Layer 4 of a small transformer language model trained on English Wikipedia (15 layers, counted from 0, width 96).
A neuron's activation on a vector x is GELU(weights . x + bias), where the dot is the dot product.

Input weights of the MLP neurons that the questions are about. A number n stands for (n - 500) times 0.0013.
n7 (bias -0.314): 204 340 434 752 648 476 458 135 274 364 544 262 536 349 843 408 719 357 173 550 500 992 698 651 732 477 192 548 612 492 709 546 369 782 578 298 489 542 290 772 491 670 710 416 711 561 654 669 492 685 558 424 618 521 800 248 512 313 227 546 404 240 500 314 546 229 695 452 216 268 636 412 730 410 476 453 688 787 116 741 374 367 537 400 238 346 505 705 442 397 831 538 631 374 513 727
n11 (bias -0.312): 614 418 153 645 422 469 366 767 624 448 562 727 216 389 709 191 261 21 566 532 891 521 788 573 462 464 541 135 369 708 738 754 385 436 772 239 575 420 685 417 579 445 548 717 808 553 663 460 398 351 535 359 664 515 688 241 580 507 356 392 528 461 529 376 437 653 538 302 670 218 266 802 657 193 631 570 812 606 540 940 480 172 516 250 45 561 283 946 450 626 500 297 564 690 258 475
n33 (bias -0.007): 505 497 502 495 495 502 495 503 502 501 492 506 502 505 504 500 506 500 509 487 501 506 505 492 514 498 508 503 498 500 498 498 502 481 495 496 494 507 498 502 493 506 500 491 502 496 497 506 504 501 502 508 493 505 506 505 505 494 504 513 507 504 501 500 522 507 502 507 499 512 509 502 509 499 502 501 498 502 498 496 497 503 493 498 497 506 499 497 496 498 503 490 503 502 496 500
n48 (bias -0.028): 541 563 575 416 630 209 549 651 576 380 515 500 544 304 558 476 587 580 466 467 494 518 447 513 529 500 548 417 669 485 737 451 391 592 341 417 533 517 477 482 587 663 421 426 533 502 642 550 473 391 284 586 622 458 850 318 616 483 629 359 465 583 500 454 562 663 447 425 389 304 511 450 396 470 374 287 647 671 691 677 374 322 693 442 158 230 648 761 567 552 366 505 551 476 523 539
n53 (bias -0.288): 595 282 476 826 412 423 438 396 254 376 267 313 510 646 534 299 483 539 584 324 305 774 500 595 713 405 468 280 530 322 122 589 646 807 402 489 578 746 465 318 457 308 973 301 713 635 510 437 355 600 562 700 769 636 402 711 573 537 390 509 353 448 394 379 633 629 488 558 595 435 628 557 488 592 535 480 928 196 266 456 658 413 419 719 500 279 398 658 558 352 736 500 572 553 455 593
n61 (bias -0.184): 520 484 527 926 492 376 508 289 563 584 401 582 654 389 434 611 471 731 509 571 494 315 380 375 541 492 508 538 445 386 615 569 500 554 559 254 306 482 565 702 493 405 355 387 376 434 492 741 710 295 494 467 370 450 583 330 566 327 638 500 406 319 237 220 571 474 623 389 476 328 544 587 553 601 689 561 465 754 452 395 473 574 505 496 421 546 590 405 874 450 594 467 536 738 572 741
n64 (bias -0.174): 433 533 564 694 626 299 404 293 570 449 423 419 667 362 281 527 728 444 372 545 325 476 593 651 347 534 438 329 491 374 439 448 541 787 270 230 541 633 547 646 693 467 619 393 201 670 312 482 336 873 456 575 484 389 521 458 487 312 479 535 375 495 367 651 425 466 707 763 443 571 641 536 500 704 509 285 733 467 642 487 642 522 326 533 515 301 436 630 392 320 872 413 317 452 444 346
n71 (bias -0.280): 619 538 558 815 443 533 387 261 516 358 343 577 518 570 558 399 642 646 635 346 276 678 435 582 322 718 386 313 383 244 321 610 483 675 418 395 592 494 505 612 89 698 701 492 576 673 627 518 398 879 424 527 467 640 393 441 389 452 400 417 379 619 428 251 561 576 710 496 645 566 513 484 403 841 283 493 710 366 488 167 553 585 528 748 503 357 334 491 399 402 601 553 368 58 536 567
n85 (bias 0.148): 517 474 514 458 535 441 614 488 488 433 543 547 427 484 430 428 527 499 491 451 454 502 500 557 375 436 570 545 488 405 524 528 511 507 475 481 568 448 478 485 468 498 648 521 541 519 552 449 476 604 549 427 547 417 463 454 461 492 507 465 545 494 531 464 429 595 546 482 451 413 567 530 516 492 471 469 501 557 530 594 517 451 558 517 471 432 459 538 560 524 541 408 483 595 523 553
n99 (bias -0.273): 594 364 349 588 598 608 289 323 584 519 601 624 385 507 237 540 763 468 630 592 375 612 534 847 522 631 327 327 559 366 253 730 483 605 507 420 396 577 586 551 453 375 580 484 329 871 723 518 447 792 621 464 570 689 637 495 540 433 408 429 171 557 538 362 312 646 666 233 362 513 522 416 392 624 414 617 765 505 413 459 804 636 528 400 538 352 593 589 281 500 629 394 290 44 531 621
n109 (bias 0.000): 544 531 594 466 710 473 440 604 521 419 468 558 316 428 347 480 650 552 449 594 468 609 627 496 468 521 407 437 603 291 550 622 514 405 409 394 609 416 566 330 556 417 496 460 764 518 515 205 571 762 500 456 577 350 388 355 493 539 632 465 610 617 283 392 417 443 355 564 298 397 564 602 537 310 452 396 716 551 500 434 602 500 537 570 343 472 573 513 576 642 786 230 405 353 504 665
n111 (bias -0.188): 568 156 565 752 408 481 565 414 378 453 550 553 440 482 424 521 595 241 408 561 652 642 663 750 383 448 361 473 568 413 722 493 651 728 374 380 826 532 393 687 285 370 641 557 533 703 355 258 543 646 652 576 652 516 735 291 553 586 373 551 426 181 572 442 601 521 378 344 387 612 543 239 597 653 577 515 641 615 367 306 370 500 415 362 233 333 318 682 350 415 447 577 566 459 521 482
n117 (bias -0.235): 369 311 702 687 444 548 528 384 523 251 415 534 645 447 203 414 795 504 337 608 631 468 664 663 545 215 367 217 458 412 680 297 529 650 457 342 354 771 425 401 492 606 600 316 383 885 871 787 420 729 389 683 538 601 310 751 188 227 347 436 539 467 219 673 417 298 623 615 492 446 592 878 367 830 431 675 713 556 365 516 511 421 799 651 463 569 340 731 680 283 646 624 495 403 421 296
n129 (bias 0.186): 421 407 491 413 585 448 475 385 453 357 463 597 414 445 457 409 532 498 447 495 472 478 498 526 257 468 582 470 522 362 560 504 520 667 380 548 672 379 445 480 407 493 573 583 615 525 572 419 393 657 562 503 475 314 415 308 454 448 460 452 541 483 613 391 396 550 513 478 432 268 579 519 493 527 445 451 538 616 511 699 538 507 610 549 431 366 382 635 697 536 680 407 453 659 578 614
n169 (bias -0.098): 527 456 633 453 467 516 596 634 629 370 367 683 425 388 434 596 539 348 536 449 554 491 520 407 479 358 459 720 507 353 482 434 556 500 384 415 478 510 333 480 497 689 563 353 567 563 651 564 539 444 528 513 527 368 800 226 398 645 458 477 430 338 703 524 549 664 275 186 441 564 632 461 331 328 520 527 594 571 517 560 468 508 631 433 677 292 623 479 425 647 433 413 399 495 500 444
n178 (bias 0.177): 498 450 515 431 540 421 558 472 462 401 552 559 415 463 422 424 498 490 488 510 420 504 510 585 344 474 565 525 489 307 544 534 493 527 444 498 630 457 464 485 446 469 643 517 534 521 569 452 495 610 553 429 538 382 452 406 453 496 555 449 551 514 537 484 407 564 556 466 421 287 577 522 486 481 439 463 509 552 527 628 546 474 562 556 451 422 431 565 597 520 552 384 463 630 546 556
n179 (bias -0.060): 375 452 546 503 642 378 409 172 500 451 545 661 677 424 360 414 678 651 508 549 404 597 491 508 513 528 527 228 388 388 659 526 433 810 186 432 352 505 483 602 448 632 553 555 481 566 420 535 445 587 490 496 427 608 459 349 600 416 458 509 252 611 493 355 541 389 482 560 383 473 364 597 482 731 569 389 591 273 449 409 415 555 592 588 508 448 568 450 604 449 673 661 494 483 725 871
n194 (bias -0.016): 299 540 514 528 593 391 515 340 476 554 638 768 565 274 331 555 490 268 737 515 581 386 216 518 374 401 640 474 504 472 792 493 540 494 715 358 354 323 759 629 581 393 600 557 545 456 767 350 532 492 416 492 605 413 532 353 437 590 438 459 716 324 388 435 361 402 495 593 665 356 286 841 559 570 496 500 451 668 484 628 568 538 683 315 217 341 305 710 700 458 414 561 551 624 402 733
n204 (bias -0.003): 506 493 504 499 493 498 489 499 505 508 500 508 509 506 494 507 496 502 504 506 515 503 508 498 502 523 508 495 504 502 510 509 504 492 500 495 502 504 504 498 501 494 504 496 501 497 500 508 499 502 509 503 497 508 504 505 506 505 503 506 510 497 493 511 512 484 507 506 497 505 498 501 509 505 503 503 501 504 513 498 490 495 503 497 501 501 502 498 500 498 496 498 501 502 499 498
n207 (bias -0.003): 524 432 626 446 484 553 485 535 562 435 535 458 480 442 485 547 505 424 587 478 447 523 534 518 461 587 502 485 468 315 433 413 524 445 489 363 599 381 548 356 539 570 514 479 604 451 562 565 474 532 479 576 574 543 405 370 515 622 459 440 564 426 560 437 438 467 665 352 397 391 545 448 500 502 491 521 523 491 525 592 413 449 659 534 555 446 592 561 560 534 473 338 421 660 549 602
n232 (bias -0.213): 716 435 420 597 464 277 514 624 690 370 505 662 551 446 328 429 387 704 422 454 511 562 510 504 438 619 536 473 396 699 611 606 493 500 487 329 461 676 403 627 475 495 504 386 651 665 446 803 261 446 451 519 409 468 716 459 527 353 519 554 546 463 410 396 543 731 491 253 687 506 612 428 300 449 426 316 703 603 757 531 512 335 422 406 360 314 389 418 514 492 479 409 430 488 398 519
n242 (bias -0.028): 507 163 465 545 369 395 571 435 472 495 527 667 51 662 395 269 531 368 396 620 455 447 641 604 211 602 500 607 597 323 724 399 484 460 329 564 725 550 726 391 525 361 845 456 602 608 327 306 533 724 525 517 387 394 508 363 382 579 581 496 658 342 645 412 495 581 343 101 311 649 470 480 712 384 513 275 450 491 568 509 387 711 511 453 475 365 785 630 532 522 505 437 428 683 617 715
n248 (bias -0.048): 457 456 509 553 489 455 574 458 523 472 571 464 548 505 561 549 447 485 497 620 487 445 526 500 466 574 434 417 560 434 488 509 413 585 438 494 581 448 584 485 499 437 400 521 468 495 484 553 583 524 432 532 489 514 446 418 549 463 588 495 456 491 512 574 531 392 487 479 482 380 548 493 420 534 491 512 522 450 483 513 556 601 528 616 483 538 518 502 577 490 511 521 450 624 601 493
n260 (bias -0.041): 650 324 425 489 335 522 563 379 314 312 413 882 583 482 450 306 505 411 337 334 352 659 615 617 413 508 540 682 648 520 361 558 326 303 494 409 666 450 625 516 488 373 635 521 595 564 469 291 361 626 588 338 660 397 526 417 365 591 609 405 285 611 460 349 443 572 490 422 277 666 447 505 539 693 375 462 553 384 615 352 808 647 446 537 427 560 566 452 419 459 740 373 466 219 688 775
n316 (bias 0.012): 236 479 412 388 485 433 465 408 535 524 548 449 533 523 458 345 519 355 576 655 576 450 369 666 340 607 436 411 523 483 709 416 530 592 380 511 614 597 427 446 495 541 504 602 497 526 735 505 520 464 482 365 544 516 512 249 526 569 368 458 514 620 536 664 259 640 440 385 322 443 578 500 402 407 503 492 495 479 475 526 438 524 541 438 421 326 480 742 567 573 562 581 746 560 720 677
n330 (bias -0.021): 497 274 527 578 555 360 446 530 410 479 504 605 500 300 388 405 551 513 379 528 568 500 587 454 393 616 556 588 460 410 573 490 636 686 483 659 587 400 432 614 429 647 600 614 620 585 443 585 461 404 655 282 433 316 377 266 675 323 461 421 599 373 484 441 459 403 414 503 298 485 523 554 403 628 513 470 401 621 303 600 450 588 660 514 356 405 180 548 716 561 571 478 517 700 584 580
n348 (bias -0.032): 497 501 487 496 492 508 475 498 508 512 478 503 514 501 499 506 508 496 501 480 509 503 497 493 529 504 497 491 488 511 492 491 485 494 501 502 481 492 492 504 506 497 477 494 497 490 485 500 500 494 496 499 485 515 508 515 496 498 490 500 489 485 490 501 499 488 491 501 503 519 490 493 503 487 495 503 498 486 481 483 489 493 468 493 501 507 506 494 479 491 489 501 500 468 489 486
n355 (bias -0.058): 510 619 507 673 503 312 523 469 397 447 253 566 401 441 542 368 515 606 491 399 277 534 603 301 464 639 457 432 627 304 488 437 649 741 591 355 367 518 480 528 312 245 608 542 509 562 581 439 535 957 470 839 731 358 320 294 588 589 533 367 538 638 468 445 196 370 625 662 428 494 639 436 772 611 445 240 729 235 603 483 419 516 521 585 332 505 349 538 580 417 675 367 249 396 539 584
n357 (bias 0.002): 498 498 509 508 500 509 513 498 492 492 513 498 490 497 500 503 506 505 495 505 502 502 499 506 498 487 494 511 514 505 494 501 510 504 505 497 499 511 502 499 504 514 505 506 499 505 493 495 504 500 507 493 506 504 505 502 507 488 499 500 512 501 497 504 504 516 499 499 505 499 496 511 499 514 508 499 496 504 504 505 498 506 504 496 503 497 500 500 500 502 492 492 497 501 502 509
n362 (bias 0.047): 470 492 509 439 568 573 433 450 575 359 479 646 317 444 396 442 593 498 503 403 517 450 445 527 440 384 556 494 546 353 664 549 479 655 335 415 640 496 544 590 360 554 513 625 557 547 583 338 428 550 580 497 653 370 395 466 466 470 539 493 492 605 604 346 391 575 430 419 502 487 580 536 522 572 297 276 648 521 555 645 482 478 568 403 375 385 454 645 564 472 555 582 495 662 615 528
n363 (bias -0.092): 617 490 397 386 566 335 526 471 572 297 567 688 536 430 426 617 500 520 511 549 190 637 654 251 496 576 624 442 496 569 637 542 407 528 293 548 371 613 517 548 585 635 416 372 651 766 551 597 416 526 439 649 497 496 514 445 504 557 288 525 281 508 372 378 564 572 518 359 454 374 618 504 400 469 442 616 459 492 486 629 565 559 514 443 383 574 510 527 619 249 378 655 389 253 615 721
n373 (bias -0.130): 634 303 428 556 522 389 587 326 617 629 449 627 584 424 544 375 469 512 632 615 369 508 450 656 514 399 493 364 519 519 628 474 368 674 429 335 535 580 487 573 731 373 413 473 472 484 334 449 574 528 605 544 588 652 387 260 511 694 399 295 511 279 409 478 571 586 532 313 404 505 637 457 552 582 654 524 452 544 529 377 672 359 594 508 310 308 624 559 288 223 472 656 728 517 774 689

Each question shows a token from some text and the vector x that enters the MLP there. A number n stands for (n - 500) times 0.0039.

"ance": 656 524 510 576 540 510 552 499 318 551 456 463 520 642 493 701 386 479 572 530 499 480 392 548 420 530 502 496 587 485 478 671 517 568 515 496 309 500 509 566 399 404 417 468 462 595 511 382 434 398 510 585 498 575 519 528 388 507 523 367 538 485 423 529 552 435 441 592 564 518 456 488 471 521 570 486 377 508 546 495 487 474 565 537 573 487 602 404 579 361 555 485 512 533 523 504
Which neuron lights up most? n61

"J": 503 492 474 495 371 456 452 608 557 545 462 425 428 547 553 425 520 453 434 480 459 551 422 518 497 515 439 407 457 541 438 604 490 507 589 640 551 495 475 617 425 513 495 504 472 194 570 512 644 430 551 570 560 382 431 528 492 598 624 479 469 530 586 482 522 413 419 325 717 578 585 539 514 492 474 229 616 443 484 593 480 548 407 468 570 624 540 335 438 529 570 537 596 478 525 524
Which three neurons fire most, strongest first? n362, n355, n242

"77": 542 494 470 525 340 753 514 577 374 480 530 584 364 818 490 567 382 369 446 502 475 418 552 600 515 556 356 444 581 497 575 399 525 505 568 585 566 504 553 524 460 421 469 385 519 308 529 220 603 496 527 565 557 533 469 560 497 591 392 598 531 405 596 519 444 548 380 650 417 500 537 489 513 419 491 541 237 473 592 488 513 509 499 558 609 550 370 383 476 529 400 525 398 546 519 523
Which neuron lights up most? n242

" aff": 436 589 464 554 435 539 417 447 424 520 477 500 676 418 462 707 529 466 517 555 512 535 455 502 473 529 577 501 412 487 523 569 496 498 392 660 544 540 445 275 400 551 445 606 477 620 509 482 437 752 506 498 523 523 512 511 643 423 451 488 528 469 525 472 492 434 380 430 585 524 558 469 497 459 565 707 436 479 487 593 567 420 452 524 484 505 543 286 397 376 508 469 367 516 480 530
Which neuron lights up most? n363

"ing": 564 435 511 540 502 521 560 613 417 485 509 406 474 533 553 473 415 522 573 505 544 481 415 509 485 500 528 562 653 477 541 683 467 501 362 579 305 469 545 510 436 443 389 553 536 445 479 488 480 451 476 434 554 556 580 444 507 514 509 441 595 486 456 571 471 475 538 492 458 504 437 557 496 478 463 320 533 537 539 393 552 500 545 569 826 560 528 576 486 334 424 475 516 512 479 529
Which neuron lights up most? n248

"oun": 513 494 476 442 525 467 488 388 701 558 556 599 551 588 501 604 385 727 635 532 463 443 473 491 488 555 561 508 487 487 431 367 490 449 504 400 531 549 421 327 537 537 386 459 581 552 622 481 295 508 578 581 459 545 497 498 600 516 514 534 522 388 464 536 517 546 397 573 364 530 519 603 472 396 466 382 337 446 484 482 488 512 467 340 372 573 530 286 560 470 522 477 522 554 498 464
The most active neuron and its activation: n363, at about 0.36

"ce": 422 446 512 444 468 484 531 451 409 606 557 524 511 602 462 702 396 353 530 550 523 554 511 479 457 572 530 499 606 482 500 512 485 546 489 382 393 523 511 399 484 394 354 490 535 496 586 520 451 387 444 501 413 481 606 506 373 521 550 479 583 507 542 499 546 371 488 647 493 555 462 524 542 547 492 479 440 494 576 443 496 537 480 559 566 462 542 369 526 553 503 501 346 498 507 568
The most active neuron and its activation: n194, at about 0.34

" along": 541 628 446 416 539 670 475 433 465 466 523 582 507 495 429 332 531 526 418 495 531 654 347 512 435 536 628 481 477 516 484 390 513 489 368 617 451 537 458 585 501 492 468 532 582 571 462 501 556 305 510 572 565 656 424 437 676 496 534 475 538 548 628 650 458 480 465 442 586 484 555 487 498 505 474 354 735 496 501 406 380 486 534 470 377 602 436 439 414 392 444 437 481 479 512 501
Which neuron lights up most? n362

"ap": 573 605 454 403 407 511 528 487 396 526 514 567 481 500 539 651 441 583 640 563 523 516 410 453 514 520 492 687 567 505 420 459 526 398 530 533 560 468 462 388 558 525 457 495 438 456 468 530 358 559 447 479 522 576 508 434 432 529 459 378 442 412 471 490 451 447 501 621 557 450 540 492 571 468 507 303 271 443 539 271 585 548 463 611 601 523 572 678 496 571 488 510 499 507 515 469
Which neuron lights up most? n260

"In": 563 456 490 525 366 555 469 432 456 491 521 563 502 335 572 231 528 461 542 493 445 615 562 521 501 522 565 435 547 587 533 465 518 331 318 690 354 478 515 602 464 669 536 431 519 353 488 555 507 517 528 430 565 698 574 466 583 547 505 579 483 510 401 419 487 431 438 511 481 466 499 434 488 506 494 567 450 425 555 353 505 528 592 570 312 503 619 453 527 379 575 496 545 478 540 439
The two highest activations, in order: n260, n179

"lymp": 442 487 528 487 573 402 481 498 379 462 534 419 519 586 597 712 516 363 548 531 454 504 585 377 496 561 508 487 455 468 503 318 510 459 447 802 537 481 428 252 684 528 384 605 380 593 517 429 460 588 509 539 553 492 516 564 511 490 402 400 477 475 495 434 677 695 514 592 399 517 522 573 522 511 452 468 400 529 576 411 576 471 435 515 490 528 439 479 493 326 617 502 454 445 449 523
The two highest activations, in order: n363, n64

"ision": 527 519 496 491 552 552 538 629 417 598 447 395 572 541 537 569 400 479 561 498 515 363 414 422 458 527 533 500 591 516 560 565 479 514 520 486 457 603 478 565 490 496 315 387 587 468 490 415 446 481 540 587 526 395 479 506 381 530 459 508 481 486 433 393 526 462 558 654 499 461 458 681 424 495 566 440 481 586 493 474 499 508 569 700 477 429 486 271 513 541 530 512 588 478 546 520
Which three neurons fire most, strongest first? n61, n194, n109

" F": 560 475 513 525 508 493 468 454 587 441 513 530 640 470 458 394 528 443 558 479 583 633 467 401 487 504 369 441 439 481 523 451 510 495 452 627 573 514 525 467 412 504 461 626 468 151 506 532 349 422 533 460 491 560 492 491 425 513 465 415 502 466 621 511 518 538 496 442 531 538 553 658 516 538 475 525 557 524 504 459 510 633 416 533 563 475 435 518 493 407 412 481 425 496 454 462
Which neuron lights up most? n71

"board": 458 614 519 577 613 493 530 478 341 436 478 440 511 483 497 558 407 408 602 496 559 435 538 604 467 528 433 385 420 452 560 571 492 523 529 540 571 444 532 540 517 526 348 447 463 410 415 348 359 439 465 539 502 582 470 567 393 477 546 538 388 427 461 515 568 581 616 661 430 537 597 544 551 524 485 462 566 552 630 369 480 446 460 516 471 559 600 527 474 471 625 480 414 546 571 530
The most active neuron and its activation: n64, at about 0.94

",": 543 515 468 447 410 595 481 456 714 520 493 567 444 458 502 532 498 445 573 478 517 373 514 628 443 545 549 354 547 520 523 495 489 496 679 542 439 428 535 506 377 515 393 657 505 365 640 417 566 414 500 343 426 609 577 413 688 329 472 449 469 503 554 467 495 472 517 477 582 488 396 580 523 425 545 596 608 478 594 470 404 492 575 514 600 500 393 399 516 700 495 533 485 491 415 562
Which neuron lights up most? n11

" se": 490 433 498 549 574 616 519 632 538 393 445 400 525 656 404 390 612 548 485 482 478 465 459 402 562 536 551 529 431 417 442 297 521 565 494 431 504 577 496 434 424 393 470 552 572 687 384 538 393 500 522 555 483 643 530 455 561 595 600 423 467 549 520 544 443 520 403 586 526 452 620 697 462 494 447 373 475 529 516 498 397 496 440 495 478 523 467 311 462 545 566 568 536 480 410 471
The most active neuron and its activation: n355, at about 0.51

" was": 366 452 524 493 397 462 542 493 735 564 555 532 458 813 450 443 448 446 535 522 444 437 549 429 588 486 610 317 368 538 548 160 475 488 463 339 460 493 549 715 594 471 552 539 559 572 573 589 488 464 474 449 447 595 523 500 504 428 574 452 480 598 545 544 438 546 410 480 532 460 502 576 410 467 557 475 445 451 556 528 441 501 520 542 639 524 369 510 423 347 449 528 521 478 541 539
Which three neurons fire most, strongest first? n117, n316, n179

" the": 501 454 527 460 517 612 501 548 705 467 477 500 462 702 474 454 470 556 450 487 465 536 584 637 454 554 340 430 442 520 488 471 520 438 420 582 297 518 560 597 476 501 218 512 442 536 463 438 492 610 510 433 534 570 527 505 497 435 449 500 498 506 484 518 524 484 586 376 412 571 567 548 469 574 507 431 384 499 521 441 551 476 491 560 578 547 527 563 491 601 614 482 518 511 544 421
Which neuron lights up most? n99

" B": 457 562 469 404 468 436 461 515 618 496 475 573 496 439 458 478 517 397 424 480 530 610 517 491 534 460 408 490 430 450 443 533 508 532 549 678 581 507 627 405 535 462 533 582 508 317 367 425 549 423 477 423 508 493 490 582 431 509 523 504 510 452 571 426 511 502 542 500 395 563 585 502 416 487 474 554 803 406 508 409 505 632 515 423 629 564 532 451 562 447 525 529 589 452 443 461
The two highest activations, in order: n260, n109

"ack": 547 578 476 506 592 561 532 554 469 568 518 492 539 331 488 675 436 598 483 503 509 474 460 565 509 500 440 519 562 454 579 732 467 496 398 332 438 519 519 436 557 411 455 483 553 441 424 454 553 338 519 572 454 623 617 516 537 403 487 499 451 553 507 408 544 576 505 483 372 497 571 464 540 475 493 275 531 444 396 530 584 546 496 499 420 446 640 574 510 398 342 558 457 523 509 535
Which three neurons fire most, strongest first? n48, n61, n373

"'s": 609 471 527 565 437 529 560 607 647 555 493 469 464 440 480 461 524 550 504 556 500 569 483 543 432 486 470 385 440 491 479 557 538 553 516 433 331 517 510 605 378 496 278 608 465 542 529 549 542 534 494 515 428 536 530 525 484 448 491 596 461 554 538 450 475 448 580 332 318 533 511 439 453 502 500 465 445 550 572 540 495 482 533 419 480 608 575 701 539 460 486 419 440 435 448 533
Which neuron lights up most? n99

"est": 222 508 433 371 545 533 534 581 615 626 465 520 439 327 430 516 391 575 479 516 575 591 526 514 490 549 485 572 492 503 575 500 502 506 388 581 440 547 588 440 592 472 423 522 461 345 513 490 583 432 515 522 507 441 530 560 323 510 423 368 498 482 540 502 605 522 523 422 327 486 459 522 552 602 460 629 425 509 494 311 524 500 532 706 698 548 528 521 536 435 540 478 522 457 425 528
Which neuron lights up most? n316

" k": 587 559 423 447 469 608 458 538 517 576 445 445 546 715 442 641 495 577 532 470 503 528 382 568 511 509 489 482 483 425 439 392 493 584 632 548 631 429 530 417 418 535 543 516 513 770 436 569 438 660 503 524 543 485 529 545 397 489 601 407 438 441 669 508 599 439 441 639 468 507 582 462 465 434 422 536 506 496 469 390 595 527 490 425 537 616 491 413 409 379 448 444 558 519 397 471
Which neuron lights up most? n71

" place": 438 579 421 491 552 534 479 456 358 520 505 506 426 481 564 714 450 534 450 517 455 406 636 465 483 545 669 412 415 529 500 442 479 567 532 500 421 514 568 650 746 394 409 593 404 447 569 365 456 551 431 563 567 563 499 486 532 503 445 591 522 538 560 495 568 526 512 508 509 475 549 356 471 504 515 623 618 473 501 436 531 429 455 526 721 505 501 614 466 336 466 441 746 511 496 363
The two highest activations, in order: n64, n373

"if": 471 552 547 538 413 675 523 533 422 523 506 481 499 248 506 479 464 373 527 478 508 474 340 395 440 522 521 516 558 498 399 604 518 464 494 635 609 449 406 393 536 527 419 488 525 262 616 648 411 571 505 524 481 526 482 470 527 467 506 503 473 433 521 664 452 501 417 606 355 501 549 590 539 551 455 441 305 491 588 336 568 501 405 612 523 522 531 505 514 513 460 656 292 501 512 541
Which neuron lights up most? n248

".": 523 485 531 638 327 540 494 581 651 550 518 425 533 640 460 675 389 627 446 508 495 304 525 584 485 522 567 553 488 541 473 354 492 502 554 470 539 473 501 564 396 589 431 439 494 302 535 418 548 396 522 441 518 547 493 612 721 441 467 539 445 557 510 459 545 446 430 393 486 485 605 462 549 373 482 427 767 597 539 629 384 449 495 545 705 446 299 394 544 636 346 477 517 468 462 504
Which neuron lights up most? n232

" ": 637 427 502 513 566 649 488 423 650 519 485 439 546 670 479 645 536 518 375 495 411 485 566 529 541 496 546 445 471 443 635 473 533 551 483 484 521 496 534 631 422 534 522 499 461 313 436 322 506 539 523 527 255 481 455 463 741 460 434 519 620 462 467 485 514 516 463 489 448 507 623 540 457 377 481 514 387 578 470 447 492 536 519 385 616 407 594 407 536 526 510 526 545 456 456 473
Which neuron lights up most? n242

" on": 579 573 450 424 434 347 492 499 548 380 472 569 491 657 547 451 458 557 470 494 602 618 485 477 480 470 581 402 555 530 482 368 507 525 635 505 398 572 481 526 536 485 388 555 505 413 473 573 514 370 528 453 513 644 529 526 732 526 567 553 554 615 485 572 454 489 458 374 386 481 581 359 411 481 530 440 350 474 562 557 469 425 508 441 561 516 488 539 564 448 498 514 461 486 494 392
Which three neurons fire most, strongest first? n48, n232, n316

" O": 478 346 455 437 581 567 471 310 620 457 553 516 495 388 488 591 524 505 412 444 576 557 514 517 594 437 530 441 549 427 483 514 483 405 389 602 578 507 497 490 420 572 451 557 473 278 572 683 378 422 458 501 611 489 491 494 468 513 468 606 528 460 455 522 473 526 454 600 541 567 613 458 463 437 522 441 554 472 513 501 465 573 542 435 559 551 442 433 449 654 516 524 494 525 536 390
The two highest activations, in order: n362, n169

"83": 600 488 465 571 377 776 501 590 354 527 491 554 393 943 464 530 426 405 458 470 435 503 507 563 534 556 409 457 577 489 511 434 509 442 578 514 582 520 596 621 404 496 476 410 501 281 435 202 518 478 528 537 523 557 480 528 432 549 447 518 539 364 531 681 523 516 366 656 469 474 484 490 531 425 530 625 227 460 605 463 506 499 490 575 553 530 356 516 463 576 543 528 440 518 587 474
The most active neuron and its activation: n242, at about 0.56

" medal": 343 520 463 514 447 448 480 459 388 568 536 482 450 614 556 810 530 535 436 495 566 295 526 403 469 494 595 423 432 486 528 340 483 619 567 454 560 478 515 557 662 496 457 575 374 622 343 405 549 597 492 578 646 499 360 581 457 521 527 494 494 437 478 412 624 552 574 598 505 493 454 527 488 481 438 575 685 469 462 278 550 445 488 556 539 577 421 611 435 367 606 509 618 545 375 562
Which neuron lights up most? n64

" when": 538 513 501 367 316 521 475 518 557 570 451 597 482 428 539 483 452 491 459 512 450 488 479 533 451 527 578 393 524 632 525 210 489 612 598 654 414 481 500 538 369 444 348 440 518 500 563 614 401 448 497 412 597 517 563 477 669 523 513 612 542 555 536 406 500 485 624 608 557 446 481 559 457 421 487 631 525 531 558 604 532 511 555 462 465 525 416 421 544 477 387 525 505 440 423 429
The most active neuron and its activation: n11, at about 0.5

" –": 827 500 427 547 284 430 486 460 433 549 484 491 454 521 422 456 518 547 469 429 489 493 488 443 491 481 540 454 551 456 305 549 523 508 512 466 489 520 559 684 549 391 428 553 408 509 572 382 416 487 469 637 542 629 559 496 712 465 476 517 445 538 630 487 584 516 516 673 433 486 564 508 412 366 569 501 575 518 611 404 469 506 512 503 666 616 399 460 539 577 537 442 484 474 356 559
The most active neuron and its activation: n53, at about 0.63

" North": 462 542 465 395 613 668 492 443 442 429 614 470 457 330 485 494 490 585 422 471 512 608 451 436 504 481 457 322 482 467 583 381 474 511 428 606 368 537 510 450 526 609 423 534 421 396 384 432 476 478 568 520 530 489 489 530 429 502 489 666 507 544 497 595 568 515 435 563 543 522 453 443 596 577 476 620 428 500 426 415 455 561 576 524 433 580 395 519 530 541 613 514 474 457 684 571
Which neuron lights up most? n179

"ul": 463 433 407 538 644 762 519 537 536 522 552 430 508 393 584 503 550 527 577 547 465 563 484 575 467 483 437 674 628 493 523 562 488 403 427 579 543 482 427 342 595 553 441 456 485 346 461 436 501 443 459 472 523 468 460 590 495 538 556 403 424 451 488 504 503 589 462 603 425 467 585 450 544 482 431 515 358 489 494 409 457 545 464 604 636 470 386 408 472 719 405 575 464 535 447 498
The most active neuron and its activation: n109, at about 0.071

".\n\n": 436 465 571 516 432 614 449 376 614 498 489 387 500 618 538 317 467 563 331 544 512 713 625 607 519 491 517 486 499 560 523 543 504 576 612 594 646 483 473 774 540 546 354 460 583 431 520 554 567 426 560 355 565 542 545 431 459 363 454 569 470 488 588 459 592 493 481 445 419 450 467 528 518 433 531 432 625 621 443 493 396 462 486 509 506 473 501 421 442 561 465 437 566 459 493 446
Which neuron lights up most? n7

"r": 228 455 504 490 584 578 484 517 769 618 538 593 572 464 564 317 489 588 509 533 473 442 590 481 498 535 365 609 541 552 544 550 481 558 544 471 572 490 453 442 492 526 501 441 433 307 463 658 491 436 445 484 450 383 503 439 474 552 613 576 477 427 482 437 397 507 511 589 481 532 517 405 507 447 474 507 351 469 438 505 465 499 533 560 767 510 454 591 484 523 363 491 530 432 545 550
The two highest activations, in order: n316, n169

" leg": 447 587 456 574 590 499 485 508 385 502 589 376 454 430 475 420 595 483 517 547 385 450 587 438 554 487 392 469 461 544 476 477 525 523 543 550 474 558 423 459 328 530 304 446 554 419 507 507 290 645 496 618 482 505 490 463 559 550 479 587 548 459 524 488 413 487 476 515 582 488 459 568 482 409 590 538 520 547 454 510 430 467 546 612 601 574 436 587 560 328 627 512 631 475 511 535
Which neuron lights up most? n7